Layer 6 of a small transformer language model trained on English Wikipedia (10 layers, counted from 0, width 128). Numbers have three digits each and are written without spaces.
In attention head 3, each number of a token's query is one row of weights dot the token's vector x. The head spreads its attention over the tokens so far by the softmax of query dot key.

Query weights of the head. A number n stands for (n - 500) times 0.00044.
q0: 599542464532621497550538460419372511442496423463409531582459281517475524501469488711540411516481451340481533603495630514559522490386474552396374457610523469526409517441574438719508398502532447486495628527524440469436566531403585466392503520538419543600657487600509529561600505563445528565536587416575453590509465345393453576523505433617593616543488322518461429433595362485641361507390
q1: 586489503630505407630457486400455410492618521599629525500646466498476502536600496594619462434493460571487499515444498398628666437478440456470441471599474592494432612355570474640592411522567462588424486553562410452291464592498347514589575494485399483534593507490464566561622515579585510628506622374523498542530419431429582495482651538527597630484550434690576606510602434550606460506533
q2: 409523369524420350496370580544407416534666568585540565427638487504580524500357508510622461379625437539650586465424615417463644560548381341420335471500493548533469676412404496598463331560641505451504431518301450394586564498346467548462387438479645451487582439490391469530570538538512601530514548237516531591428612413529492446505757364558503649567423400615537477493431522491595530627466
q3: 535455633434492528571418530644592506603542531328596503423644651520460483470479450312476577594651448618342371405538411550562521527385570586415518619368501525475518672399624519534597299564510539533560526581464466566409499578541489552537588470484581497551479382598514422554452347574559417595652423498672648442562592457562479538393645454558431456474457524377492573466497465392425604535390
q4: 531539341422496487482592647476526466328463566496544359547325448489575404466520340536374599442395479409616508561563519482453451599625525501526458485480566561586507464609436562482489544426372563555510564553491584487637361305600441541407526480540488594341447559439647415361485575446493571480442398577504576500274504559552354504574438556408514372571445589414542522466497408512360469431515
q5: 487558650469466662524523423381576526610417553449499390600380407461551477540418570576503482529371548534392617632552509484535311476589536632433538432551486511480454368432559627418608497493502507596552532528578549440449563474566500503498479568470462627429500588549482510498542415506481523493584511513336508319447419450321498496420474430390355506545606483504589463557635475465578531362505
q6: 500391544491544400506511808636481498316479665438383487498588564552349461382664579475538481485516373503615608600567587499391394506451452419576545604492563580550377419486560500682482346593200530600596524421513416382525571583535504524578498491549455487407570489419340602522362658591593398507522412504592569574453552526655627407629514486555553560310385545444560593476503498498557321559621
q7: 571410497430674626528621350529568631476469675490507583527480485343631395421642671374519610583359511451458575584434534449762290633609397285394291506474255598466430395682522363501716675199350816262622397629555563389296462462729439540515513581640616460392528635509512651627525535599548522460543630405381428344314587513393586322675381661434482598369545597522434374509612446529396495342473
q8: 474565542526427442491518341469534487641399701397405401426408585522536512618561622520477551493459473360665528653383550506552373515585455484452370449467378536451547408563479546521552622403522526298559473489490640515535571457610490456438456582581579491400525694477400568312433399432438479406440299497400468464345467472409526581524412628400566429578642474435515427563593513397428498407473
q9: 552489556436587663538605331446559528561344597512322486572506416460516467400587547495345444617490654608506507546460453531510475492657497404510420614440460419452345443508528561384549537427421607312593512654528592421369567482577528437639497505475528316490557541433445546558468437556415437324444538550348456514404574487492496537639449516444498545516516506401546464476420515603523483497564
q10: 403485504566653466403661481407651538491775570501300710573523509417767664427145449310449492780681533513484595396301579522477561481538708693598350241499455523548625689328251468622245240462685371464523511606581213547474528513406596623627493244473670542514381371539391708596430487497460436587360273418409482445490483581610246268282686504673279271478466591266532551325564661581617468728704
q11: 482351526388447697479519561323529379465477493400534472310585465451574525438584470562458648429490325477620622638539611620529569478576403495388378543504604390444455367543517463449636552525469473475397516502606471569425682541649448621534385517660443480429614644493426417476495437547681354268429481478481454553436525434465443655490524628372554348501491398582578447500354457584394471370542
q12: 482421535578523496534615544415562361515494603630592712380545559474409586516458483620432450627581522586530496330258531347562570487437578430551602538408521660404609545396629653766627344425451566447571563605539481467505391594318568440592450410455461559529360300559397527362397524455528555533592403375403630544528333598272577426367562572598549471560339478527491692408385505523647382552493
q13: 518343398586462567497478596412520626499540429506477477474458466536651647585495502538518481549485550497458561575484652466409623458488554613577397459742529573544513546535527708501411469582552361701482655387613399543529484524552538496569504444481550620469527571619455529333450552566569619577396456563502444459432579407463560498382436455523408443514580580462552517564479551609589510550618
q14: 628404409374401623470514520471497480312612445393442467566461511394556468438472408495555653374491611397455595665382445442436385569445531543399380250407401363401305467611588466403528637342473425682462534515406412593495549437429530501524601575314501505459346575447488568565558526495426541545597537557379440480473572447437482414518481417445569438489406301642440456367518628339589673488591
q15: 500453544518417516416488556692423485328521530495580339297550515376619388439606474334749608176470562666585696677591696436466534544549339299434275533432489512301380444446522572277640478436566538621430343475435560577498430542763512649405566445443508372390398554508474429694473284514598466450393523609606479457464613596518378446661450527238540558461543488764740317515398551539476477467584
q16: 496507430516518522523450477517503496496506514457512536520490495507441522491503483519471481524522525458479472473485460528488529537538538509509530522487489416542520524555527504557412526543449455430511541499527533512503459494448503483542443468522510485513481488498510507586523525536475536497530442435521570494481487476536462466537555468582537485485521597393484564461551479495600430542572
q17: 460545438601540449500504486490484565537540529480431612560497530513529588548362460546472488574603560445448491423504492457513546497570502470506485459449456463497667606492494432547410460492568449424483533506458555475581519478383441510509385462556584528571497483463553520507522441570404471473522443348439504463497526534558474489506585480604410508527525519356500506489568510437509504593470
q18: 432500472454704498431464483440350627471484536370313696582472462537394608423353502462404402593581563408472442401486513498528532627479593522485541575448436497473615497534426417613324562542476413266484575521575551506487435530367399440410389451558546499588430387471639531638504478494488490544510385390655518433524480511553360475567584461660397389435505549304509532455507519489460522597420
q19: 635440492483472671279870314516451464489388328498439415530367529434507525375626602408318447435398575504434491527587429493522533489705451286566456608542488477581427478595518500361552608385415576288531468521502653424410641446758528382417526604343558536554560768635544442511362286534485453482546553566389242517434544437471478563641411626460370627482602593628518304528684542571413639168269
q20: 457565641551681455686474445690446691382658564401576431476569652577440614165459638443668641577632471681435605334631689439513456573283599397595472577526471655454290476541454531554553616620514477570698559335480451522366654801419379295478559477555509692387313534464540478569662575499438527531468552615684510516657462387428516379405671491598551518393376460406398685534489497504448456527492
q21: 491569295293460473276479593567451487449281691546798308370571462425326361280594620242482599362553441591759753581463470418447584602600543582525427384378475440439245634406485549421625700574387732405421404521477613479476636524466587555712517631535533478360719771463177563629476464535690369357624434435606592639392616553545635592418543369716676770497525618627523425493657529460498560419381
q22: 455448494477363529513353675568504484431541668539660422423610553528385389464501464429500569450603341401524606393474489448521471591427449395380290512525522542453446512356557585355448514561569440491342422531364485530413474441473442475566647422468573598522534508450531573589541442469586471599550486475608482619632694539594527539528569542537605487450475369589518364452578482461495515423570
q23: 623491624587498591412551430480575535376477550467345519573395485432515589479620488641299511463438512494448453583452414465474415390559483442412521493564436459558558439557601585529651519377271582405601433596509550617522534440584660452516501660478432373421456514547560524522436487452493399420581434692449508477426526480477513506545395497442492658460505532383455437537633558622379574388426
q24: 476645616698595578399599517405536522376491302654596443551617404380477461569576478621432500472437430640423542412401504578623500391492463522443505433548428422503377477374663534309687417603607540599443660418551526494410592556516543381457363364223546420536618615501539587521603511532431477313674556555623421402409586420493670592480553365552399501459574500562507499542548529502520633433446
q25: 552469405461472535309473475412619479373559520468366287525499458552525513357460494645647453506366500446476365650420426460478430552558413676536511623393487515517515292553611450551559435413653434497426573419503401627581611351708499531470456432574655463435588452492642378619551305590486369309438398480475457501404516458619512608446370566340494586437503489496538533600603518541489552391425
q26: 540479537429498475589589402406543482404444292511506445578423472513547519542468405553461607459412548484444653474517398502552467443521526460492517366587516477588384381552575380527638552433558623554504452477535494542449466514526599531512495510419432585398454576605394452505543477550499466416533553574454566456489418493442440480472412530432462566504533484465408474494523544513482370471427
q27: 449679559343339619864461641575458183327106399640319781265231438514194605651222514626977747815409718853344680466217390367543419420399569442235522639353304463453570292619559545880689351495486762406432473392454405754387283343276436479494587400661445527567564495643453420322458429743614455553652691342403651363632492452586399332651498346378618587395455605528533309394368621480457169506510
q28: 642438490606408561504611427455587669572558283404515409492451398447577502369504398523483466376370404355403597480616686512427650388575384358489190293407410553510526556531457350282521740476565498535361504573598568504525509550557506526473486510316490346513383579551417572651425437539495666391597523619495316650477362409467525541578528606526613575523543471449525566378633347468516522451653
q29: 610619515403462431427421540709390452355605569485514608363477413575271522512490498548430489349437509560565366462497535628473683601532567404557443531610557399531513599576556456524433496430398601380504375527421412417582392409571411380469601489580605428591347429532617615566476493455516426582564614614530483660404479497571536375591400626490522454546353670591325570638364431527534506536534
q30: 599361443375530520531528297570479674776558571438564537554371587524444365583570565410473597650666546504552465418477566321509437547251407479306470622641547546554478539420613549388533570349399587647430422407497603384402437328585471431575607515574492530376536428434666581449493604435479624594402666415553427480589597443355431613471473620367408280575376438554391531504298415436453555684566
q31: 495551514512424633753542534515483543523572380528280415613412383443494444485547374614332546385395451418473410734639614482587389538465509405387530335489467463560394207601605521415416674498604564477407351450582677656531459619565459593477457572397608379372486580629541344611587254483436637468613442670659605484550430427422544443617376538301541435336641566478664406463599436545485449456547

Each question shows a short text with each token's key, already scaled and adjusted for position as the last token sees it. A number n stands for (n - 500) times 0.0095.

Then comes the last token's vector x. A number n stands for (n - 500) times 0.017.

0 " sh": 474412443448619583529547683629498500450417536516774489393490474468433599487510636500545506516531
1 "if": 401431463440632642507515631633501502436420554522571416354490482474416554473499639506535473508553
2 "ts": 432468459421626653540521625598499498444403520474305389403498467472386601461516654502564475510551
3 " in": 515525490397643630487549655589510518479443508489233373335470501480409583495500658503546441533537
4 " the": 571566534399658654484532644577508533445456554505389375420464530483341652493511640501530465509523
x: 511584537430506511501604491458434544422523530559576434576486441488423363347451552669421562534299514601487498535357487355579513443487510458383505486568324574520403397450480422454596579514505484287475372557525367429461499398426569493503476479443469464498329601533460464469479560520601529421547585525487583449420428500369451416557646466382592622519411442519448518598447547457481435566449
Which token does the last token look at most, and with what share of its attention? 4 " the", with about 50%

0 "F": 476427463473636592518540609595505474451414540509718503375510479474416582467489643502545497508532
1 "re": 419436493491617578523547604562508471480441547528558439291493481487481571465482642503551502484520
2 "est": 444465521480650607539544594597508494427411528511347398340499492481445570464485633501535509509532
3 "y": 518501539475618628562527593585512500432416537516268387354500497488461554453484640505542507504539
4 "l": 576547574485623610542535616572509495442429554519422419404487495484444574470487666503540510505544
x: 521621491502440578459593550538536532482277467398409562650368479555540472338512675494397449474407449440470522564481402500555454456771543548613526489493524520658573461492498527473492617507513436462415563579432558594559545529693404379363484583471581554339412417551445433462556471481530574579502450537566599432457393532368480631773391518427504576462473481510448613555423513503449494471546
Which token does the last token look at most, and with what share of its attention? 0 "F", with about 80%

0 ":": 475424466436625595512553641586509509462448518489708487447515451488395588478489642502531494507523
1 " P": 427446479451618564524540624580509486451417535526560433354501484474444583473487621499541510507515
2 "o": 448470511480627580539545622581508481454429551517338406338492479487477588464480629500532508488527
3 "is": 514511535475637601553542611570509502453414534521275394376494484486463568463493623495535513497536
4 "on": 575543548462639612536533600598507495441430530506425411413488495492461573447486644501538511489543
x: 502549472456418625408497565502599466437475523577538512568481511472614362408463485595265482638424562382483458572553412568525495486631430627543494445448485474550551466508415627468505656590567588461537565497519568481489481496692551470498422470574285548321491473515556491552487498468567565415430488599423553499488433477537377634802470611501371401466404414482454493587515512479466462318515
Which token does the last token look at most, and with what share of its attention? 0 ":", with about 90%

0 "t": 468409433451662658548537660623500502424401541508784496396503466469401586443489702504556505512550
1 "ime": 403409463422668644512544651637498489437421550480571408410491475481371627447494707503551472498545
2 " pro": 425431564456686602515534666603514493428391570544300366279483524477465520522471627494522490509551
3 "duc": 519524539483654623532534658626503492427393545504186335355472495478395608485500668496541469496568
4 "er": 592563538419680661536540664630499498416415546492406365391469506479390597440500684500552471500553
x: 435565490402505606386711509497614432474462563514535373533484535478623448591512656689328463663400574420463545544495376466530518521591511544542545423605475487460542598384467468488574653541570533507594494551603370621520528512547494472470536498493302564418457513542533513587492584561525534453505644609458600463476470481529417428694481607399484443533564583504495606708407557615553485401525
Which two tokens does the last token look at most, in order? 1 "ime", 0 "t"

0 "ub": 460380434430711671554551668675505482399392576517846521325517468468419599428484717504568493513557
1 "e": 380397458406697682534564680671504488422397561490584403338498476470405641428489746504572495499552
2 ",": 407441427366698666513560702648509517417393520462246330340492472478329659491498701503554480507553
3 " and": 528513430334651685498553724647506500429402519456139339327478482479311653475516687502551450516566
4 " other": 607575532387717652487566737651495510451441576480356390383452515464276670480500684510544446517543
x: 412519605350560557476751627345506520471503575579573501585358488499447473492589635565444519579389496665574554556516491446524547467565432556482464431500402516588606474428547491427563498566501492529431390469399484405471478761397542402417472503497456561327459556521440506522419605448542520408521626533604489326465327507390515378577509423403603523637526514449572577376353454526539450539514
Which token does the last token look at most, and with what share of its attention? 3 " and", with about 50%

0 "ar": 472426449434622613512543638611503499442425545502747503427500466481411588465496651500537494498541
1 "ac": 417433463455629618529532638600505507443419533508559434378496481482424582460492667501545486500548
2 "ters": 439473464449642623533527627596496482438427523481326394399494473481378583466498643502565489496536
3 ".": 517516473399659617520549673604503516477428522481261382406488471490385599459485615501526468506517
4 " The": 559568525401656634502525638585508515456442541504405378433477523482353641470505633501528465494517
x: 635540582369467531593595529506457481333464575500526514541463472526388411423475591627473537498264477580475516586359524399515515460572447464421505523552278633501411462430468506455613559507616477279544417587589409493519517428416621485434432483456372487458419522486452475468424645518586528460591597492438575455394459437405438435607580464463562603510432524455453473570395487442482409536450
Which token does the last token look at most? 4 " The"

0 "rit": 470427451455621605519538625593502482449422532510719498423500466483428576462499628500529485517547
1 "er": 431428470439641614525529629599496498441440535493547446429502482483410567454499650500544495505536
2 " G": 443473511473606582534547615570510497450421553524344395340488494479438598464485613498537508498516
3 "ary": 517513502456630610539528618594504495441448547512274402378500485490441588441490639502545520482531
4 " O": 575541568459616583523533623583514495435426545526418404387489504487437580465470613500528521498533
x: 594563509585490441589658365509591536276473575540483380522540406424445415484451542619483391434333530557568519479537570649635459552569384499555509566565417488397464600461591522575572621545508500518415556504473605504581555349615467534495480515592315486284487592510443403355540529450475453418422587453418546488393508463493390541728435560321687591544399538514505509545442535466514488571527
Which token does the last token look at most? 3 "ary"

0 "usic": 470395448441668630532524628631504479426420545497742488429513463482371585441492661500541481506546
1 ".": 412428439396674629521556678611510523464430520484555408432513449490367600446480625503525470517517
2 " He": 436483451373646642501536656628515479437438533521323363370509497477368617438483617501517483476531
3 " work": 516538514439647663552528650638498491438439550495234342384491491480391571462503653496526480514544
4 "ed": 582570527449669652507533655606494470443411537479408401393468489487366581473518666501532453521551
x: 422472537380518481408575503520521490474428570461544463597436582547593525541504750607464459546288493497553548605439463425590480357498528550547573321541437479432529456484501485361619468413579563495472490585502444544561516501500506548507410730527249525370446561562500435623410561625611455476397528546352468421466436462428505488510372575376428485500472511496441557630413522391499460603652
Which two tokens does the last token look at most, in order? 2 " He", 1 "."

0 "p": 478434469458597594525525617581500494464433534496680507450506478482435555466501620500542498502528
1 "\"": 438441476433622593510531631586503499472433518477545470471513478485412585482495593500529491508526
2 " and": 455475455419584592498530624575505495459444508478362413430503488481402587484503602501518473501531
3 " \"": 512506498453638602507524645606506503476421527496346416439486480486458589487495608500524480511508
4 "W": 557542546480591574523522602576505493463415531516425428397478502480457587476491608503530502503505
x: 563480476441514443473577376477435450465281478522513512566339566470504344552589660661404518336377533618521502530490518578505407437613529375389510530475576594437417465507534540401548485475466672520507555554520424439525609403571575545461599580453440483455563568519458524473491515513586574498380586508566568553285445474474454555676565512415820444565433506572510495533440511530530514478518
Which token does the last token look at most, and with what share of its attention? 3 " \"", with about 60%

0 "ch": 470413442458648629542545660603505498441410553498775499384504478473414589450490671500544504504554
1 "a": 398430462465634620522551662597515486411412555504552441359491476480423606451476677501543489495542
2 " U": 429452504467614608543534616613517481440419545543304373279491498471421591451471649503549506512535
3 "p": 516517549480677682545533659607501487457428558529238366336485487488476554433489671501550503515544
4 " to": 600564507411628639472547678603503482443443517492389449284468513483388567480504619501538493476540
x: 474626480520430493358708365523414505375511580604513476640427493404500342511465601471484612540593497380444503488425513466575426521388389572466495530585426480449350494426537528622484460424378678461531411563503394471511548420567448519599444623470361474287467660519436522547407545485457425422472489470442456508393407490434485253603618519397441587530556396418501497591428616512530482554525
Which token does the last token look at most? 3 "p"

0 "p": 468404455439642637537537671618499491448402549495762510428509467474405580451501674500561497503541
1 "ite": 408422454428644643519537652620496486442413542483564417382495478481389597448498668503556465498541
2 " the": 434461496390659658490531658593508530442443556510348346394492513475346632473511664501538474501524
3 " ass": 514517576463633597521554676586504497445443530546224323336479513471460573486485627495550492540539
4 "oc": 595565620525639568543548622585517523426383545523407367352488512474423556515483610496517486535554
x: 409424533552460517508469444409604533490295516503754410500487526404411501378487486521524440619256604384414525533473393510510502453564471454577525417522544500569299368398308493599480659531535549513550479452508465499438451514600574497525503566495625429532527652523545592376465489524454494570612501629545610589388351415399584523482407500320646558509420502489572542593512541535453569542515
Which token does the last token look at most? 2 " the"

0 "-": 479429486459620566512537674600510502454417530482694504463502475484425590510489663502521490519521
1 "Z": 427436460466600588531544606586514495449421542511545447375495483477448587464487638500541502506521
2 "\n": 450475504455626619508533641590513502463416521503360386390500480477410614475490613499525480520522
3 "E": 517511543458601608494534613572510490451428542530276396355490499477431555487478639504533508500524
4 "x": 567560590484638592548524632585509489470435544536421402407486519487465529486489599502534496512530
x: 731406535493527570489499612327610483469304514465560362601519560541563386448495530378388540451176576517539628568433519458673424590589410442520479559509374583492445524465542485489614593553418680474633627453508533426526550411393503558425449432457484458280571579480491507472528487452348492505475504555541562560475396505482634600622550481445516480528486481549484542606519499480493408545413
Which token does the last token look at most, and with what share of its attention? 2 "\n", with about 60%

0 " w": 477404436429635571516556721634502504439381539518805479346476488458424634492512643498536494518515
1 "ell": 396454435384676638506560640614497491427397523462589368345513477466354608512524670500544464506556
2 " as": 428451429351608662485533672628504501471424520470282338372481477478344602463527686503539420523550
3 " cont": 518495562476665616544538731639492499454379526524175359298472509473489565484505667498529456540545
4 "rib": 617574567462631602518578624630504508410406504517363306380474524490434612501512654494511488489581
x: 628489584433411426356374399503519578427315423600589371526432522559585423423386543696480409520303449546359580479437413497642389545362406435490509412522348604471493430545466486509532581519537489477387333573525480590514519523592451530562433573554360493413385488516453533486541504635521508390401457474449512532464518451536532587406481530434484617612492572380412552513484474414532581399521
Which two tokens does the last token look at most, in order? 2 " as", 1 "ell"

0 "ist": 467379439427694664524546685648498501432412544485802525445503476482366592454506714499543486515567
1 "r": 380409483463671657538564655629509484423386563510575437320489481486413601453493682495542513500570
2 "ation": 421450488453683664547534667652504481418402544487279345371494488480361609443494712501565497507557
3 ",": 521503467390688649511546675642505514427413520456175325330473497486353617483495677503539476495546
4 " and": 608559489368650667498546702633507490439418526463386385317465499486340618476506663502541462510559
x: 316506544468506517320817434502419519422424555493610507529607489528484498436508541506412465499428543535530407509448515482561515463557441464451514612602368524472492397390532441458547515569539603299537380584406433351482527459471579471543446599436359510420408512557418441512396590574541519393489530574584455431391453486394497393625598471398446586525440439397497551679468530497546508596455
Which token does the last token look at most, and with what share of its attention? 3 ",", with about 40%

0 "\n": 481431464451620601492527635574509505467432509496668494451521470481394588472489623498521476509515
1 "===": 444437459440629579505535610587505501477442533488550462429511473486409617500483629502510477508508
2 " A": 450474511441574574507533605570513502444448529518359405359494497480422571480488615501526477507521
3 "m": 512509531468582588528540612568506500471466530533285395381490483483470561474488620500529508509529
4 "b": 573526562493597595518543606552506489456434522526427429392488487487464540467480608501526512523539
x: 491607387514403464498507415396552557445529464580519209456534500504458504449466618426409492534523508496434533463544540589486544483401437497467457483535535506503543321541561553594517757400464608378647468551529652488452526653850509571451571571517627558432398600570487508467520546493460460429486411485229584609411549584494548576500474539304512674517413527501507577469571353513498539442482
Which token does the last token look at most? 1 "==="

0 "ents": 467411422445638640524528611606501479440428531479759492449519458479344593443499665501564476497541
1 " to": 403449384384609641462541666599502482454439515477567414398511496479365574479510607500535468485541
2 " A": 436454508424613604523542622599518511417437558531314367295496498480382593454481656502539484501526
3 "f": 524520533456640640542547626607508481435443526540215406310489480472428560461487660506553500510539
4 "ric": 590576583465694588519537634610511464437426550540401397368482504485434569462487628500535510484546
x: 519450525512564625486394606348431488260445511550452439601230427490465540569466519527477470459382535404456613573568423604491518491418474544577500535503390445357451631569413618480589506536531572488510421578460618592419475394611438451473503477577461651210488545536453546559453546542470476403359509508443593549417390421324518508453508496425503538572498402448532587676495616509497482259509
Which two tokens does the last token look at most, in order? 1 " to", 2 " A"

0 ",": 476427432422602592496539619583506513462438504472697507488514469487402579495495619502525481508532
1 " 202": 440431459459629594497552602582506501468418525504558433400499486482428589506478626499507478507531
2 "5": 449468504427636586502530605584502500449430519490358394414499482486387585472496620501525481502538
3 "\n": 511514524453638608494526649585509504470421510503337377419498484487396604472491635499517485519522
4 "20": 558534541447629621492536567573504494473442532512422398365483497486415603501475640499503470506534
x: 507506565485431663581464469517413516304278521535501407476357551514498558367727544520411475508421610397513488601457472513502486512220515473410482598529353562419493549528645548524623528477358389487533453523526330560574449533704471436495496493542324575457500478508466430410463436556518563451507610464447513328442540484417527551544415461355547444503379419537526469713496490583466480512451
Which token does the last token look at most, and with what share of its attention? 3 "\n", with about 40%

0 " with": 478430429414566582481529622568503504478447514485691499451515485480405578489507594502525446507532
1 " D": 440441479451608564516529601566509491451419539520552440376502489476454596473491603498537500509513
2 "J": 451470500463606597534524577600505488448437540506354408385504491485440562459489615498541511495529
3 " G": 512512542479596574529541601567510494454431546519301402373490498482451591470486594498533509502517
4 "is": 566539551487598610549540582561509507459451541522422425377493495488475577469484613498536508496526
x: 547472430505544488462708439579522456393491501436469356552429476429536422517463521443516532450168594538502527517543537522493462481583539411429445442488507456650357441482588562416725643458559447413627522432446592378473630444495563491601539433544519583491433451519449387409478496492417507458516420461521452489440574620624608569697521451440403500515370461516507444773474558562478533257519
Which token does the last token look at most? 2 "J"

0 "ure": 472411446433627625518541619609502500447437535487738507439508474481397581462493662502544482515542
1 ",": 418425430404633611501543639608502513451430508466559434442501474486382588489498637503528474505536
2 " R": 443468509461627596525537643597512491424393541519336386348489484479448597464487633500546501508518
3 "ober": 518522518464666630537532628614513489451436544525255377348491487486475576459473641498521505482537
4 "ton": 581548553443671616556532607604509492428422545513415426398494497488430595447493645499538510482541
x: 464569516471497608478547559663549464411588496466484451523392505475570450456508463476404537640474545515484473564555523553523546500769387694372460507471547547574498546456453621490598655543573491574487521448439544554483493366592451451444381681549380495206482497526611502467481530558552501393367462557511558486465404434314386528768517545419487438531477482458503491718482439526489448359568
Which token does the last token look at most, and with what share of its attention? 1 ",", with about 60%

0 "ff": 469405441470648625544545642609505477452402548500761501361503482472418540441488653498546493506537
1 "it": 406417485484633646549535637600504489434406553500565401359490488477407555456492637499557506505546
2 "i": 439448513470673650549532615599515510416410554506321385354493506483412602441490657496551508494543
3 " in": 517523498403647622496556645589510516470442508496217375310473502481423562495493654503546459527541
4 " their": 569562517395651664496529654584493518463460567487387371400471517480335642469507643501523445495511
x: 445581424353516454525671439436434476389590544517583487615466504452414451424482604653444553542239562614446523537367464449564550471403563480380493531480348580487312463440560434479626587493548536388503390574507400429397519384485506451514494483435386531461326602529474511545445604493602441556560561555461542418477486526352399395505666413433544604550408437425496545644420497491470419497488
Which token does the last token look at most? 4 " their"

0 "bum": 476405455450629609518527635623501484453439533491715497434517468482384581457496661502543492512540
1 ",": 422420434409630615493535631605503505457436511468563434434505476484371605492499633502529474505535
2 " B": 444465513461631591530535632589512500436389534529356388339495489469437597468480621498530500525517
3 "urn": 516511532458680623549528621602507479436429549526271395382503491488468583450487643502538522503544
4 "in": 573549556462665631561534594584509497443416546507417408398497506484454611453493625499554515488540
x: 495561493522515567523541537585684457451459460496527424569387504447608433402489410565328546665463475472530632522556495450444548559715538572486449473505681498622460466423556624425553709480489480571578441463412521610399578347730535508467412510514464495329513455475457512462459488430523498461509499455505404519424459540502373519720503534488398378483470516436426568772433483468460416402473
Which token does the last token look at most, and with what share of its attention? 1 ",", with about 60%

0 "ter": 479430465464618590519527616594500495453448530499682503431504479482427565460497633502538502504537
1 ",": 434438443432620595504533611579506510451441514480548447424500485486411582495494611501526489502527
2 " N": 452460500472599561519538597570513499447436531524359406366490492476443606469481592499536509502519
3 "ik": 512510513498616581544539601576508496455446533527295418334488492490497561466494610499529518490520
4 "i": 564527549490619613544526577567513512435428545506438414389499507489457589465481615501529518495526
x: 493558449411489519683545428583508573355414450435483330463496468403514493468424462649394525453501490464553576561549546538493501490629411555566517445545501587623527451387418633430647789445448589474484556361411549513549550453749559577451598384483505476447543609441510478367522533493480518451584353422515511495387579538529481430751486473282462474496492425394526483582426561423432526419463
Which token does the last token look at most? 1 ","

0 " comp": 479440482466595553507525624573503499453457529519679505404500487481454547495495607499527490516538
1 "an": 436447487480598560524525597572502490446451542500536452400497480487449565470496615499524494500535
2 "ies": 456477471453600597522516591572501494453446517486372420427499484484403560468501604501542484502525
3 " G": 511512534475588565524537586562509501460439539522320407382487498485446582472488587499526506499513
4 "ood": 559537550473598592531523579582500489458452544509427428397493506490460556459492598502527510485518
x: 505528464426489577541636405523458465394524579475513358558472560441463422551438538661523506449374575553557557607577522527533490478660456544494476552446444442588392371432552452465479443373399441534403499578492446501539685314672545452499458506473356478263442552587534517462345554430520494476442547556536480350370514571377465543686545507398479416570561436520581386602346471481518483244575
Which two tokens does the last token look at most, in order? 2 "ies", 3 " G"

0 "\n": 475407451434662637489536682600513506456408512494727492433529460475358619462485665498528468513520
1 "In": 416437409404642648489547644591513515483458511514557421359500488479409566471481692504546456520525
2 " June": 436439443464644650520544594616502526423457537514314363362488492482396608463467655497522513495554
3 " 202": 512505506452659634500568624603505502454409531511249340349483497478413620498475648497511485510544
4 "4": 595554544444653611513547632602504502437417517487404376385479488485371618462494635498535480493553
x: 428516444376449560351523509618607538596341611578524545554321485592475432616499537547375416628420577534602525573358513443468356528507398619537538379426466594353397432456370588509523609569473445458568502472445491486606514531565499505513472608493413546287513478468439508419543469512513460403377547465354555463556530523475443401590494482297514470559453373294441444575359528493516564407577
Which token does the last token look at most? 1 "In"

0 " m": 481425457426600568501549657584498509460428534521738472387496486469447591490506612496542503510516
1 "un": 410440459481617584523536615576512503450446541527561433328500475476453589460480612502543502516544
2 "ic": 434467516460634605540553575601494534443416520506331384358510495470459558493496636500527508496547
3 "ip": 520510523465608601535538605601503506434426540511231362368487502489437563466510628499543503499545
4 "al": 569557573470625624511530632595498508449429549513402391407478515489403571466494642503535504496541
x: 498623594399564565549554414405580560301544551492519270522372587534515541501401541492418349509203595401463452575529449407401355506562569551564562440507487509470493384461606461399477454652517437439507494583552594601543566556469548481537497504460452548406487490475479618565448447424493590408506560549375553393460499658356450573752542561324490476471610518486445540519412639516515462402506
Which two tokens does the last token look at most, in order? 0 " m", 1 "un"

0 " Com": 479435478476590559524529582573507492457448521525658502406500478487459545474492581499530493506534
1 "ed": 446445490483616578528513581560504488456440539509537450417502480487445542469493601501526502504527
2 "y": 463476507473606581540514576577506491452443530505388423426503490491436557458495604501534511498526
3 " B": 510507542479584565526524581571508494456425529517346415400492499482456564469488585499521496508515
4 "ig": 556532557464596585531529579564502494461449531510436440419498497491460546465491598502527509505526
x: 564561466484461490381586424553439429448462618417559514496413487417538546469501437578458525403273578557474571562608473413559492503568459510446609518530508332496501384455561587464637617529401514442514502658525554594451585388799567512457446451470443528436608611494446471464456504420512429557546408696706545420371523571497521511486464600415583579506449415482515511610407464555511435216563
Which two tokens does the last token look at most, in order? 2 "y", 1 "ed"

0 " en": 470405420436607605518566680597499504460431535500763480369489476482448533504501673498522464523557
1 "ough": 409426464422616625495524673631492489446418535473570430409488474479392585472511642503533449516559
2 " for": 428475468390608603502547655611503485455442513487290371339492486480382595466503625502537442504557
3 " the": 507520515386653639484534653576510528448454550502265338417481520480332649478516645501532464508531
4 " al": 590555564396623598514544713585501544470469544550384405409471493474419580508490615500536489520548
x: 531575565480561526474632400529494515399623566512542416583555298508455565444502543439485417621292514494489593409413460418465443524603408425406432438535458559548351446541608540589559526609545543492602606541488519561486543528533522425486528630515437533364390543482360370423611460427486540542517624502463477508481462471332698443484454449399545762532355448413438479395457477474517495525505
Which token does the last token look at most? 3 " the"

0 "m": 481437473459599579519534613569501498474441528501686501444505473481439578471497620499541503511525
1 " Cl": 436454491462612559535542589571499490453431535517549437376501486482462569479494595500528496502526
2 "ap": 450464502493602582549519590586496499467454544520355410407496483490486535448491618502533512494536
3 "!": 515505514471628598533530586591508502456443533501313401421490493488437593462488589501536508495524
4 " Cl": 561543564469616568536539590574500489449430535521428435412489499484474576477490589500525494502523
x: 610556487427435526503541482495480458550339595545522508698512412568493438485546590634630410482379399438481514586519461695516688487601371430272390466558505480496498345614638527438601547507517566533551470483537528555464564520652399495488430519570464562378539528470421534423621574452423532362509434532447522529348453378404445582610485524497597483573541472592435511695409478581523504411514
Which token does the last token look at most, and with what share of its attention? 3 "!", with about 50%

0 " W": 481426447453606557514540624583508493457412531513695498403500480477405605473497620499538497507513
1 "ork": 426437476466628597536534591587512484450427546504553431365511481484419570475488618499529505502534
2 ";": 451460483440642600514541605592514499439424520489347398401508475487379594475496610501526497509533
3 " R": 515511549475621588517535621580516491439408537519301389378488493483443597467490610499537498509520
4 "es": 568561577486630601535543600553510487459441537530420416405493500477460597482480592504548509514519
x: 457395575481578439516444459311569423466287525543513313519404488527562372552568491415341498499192538617421582556500546591562452599533454431483541381506561562528251426522641573367598434441420472382639481580457587515486607422559489416510506439513496476381507585541489450417520610402439452445369583450574500484451482525438643500571537515566510453552424543668518556441575527548512522515384
Which token does the last token look at most? 2 ";"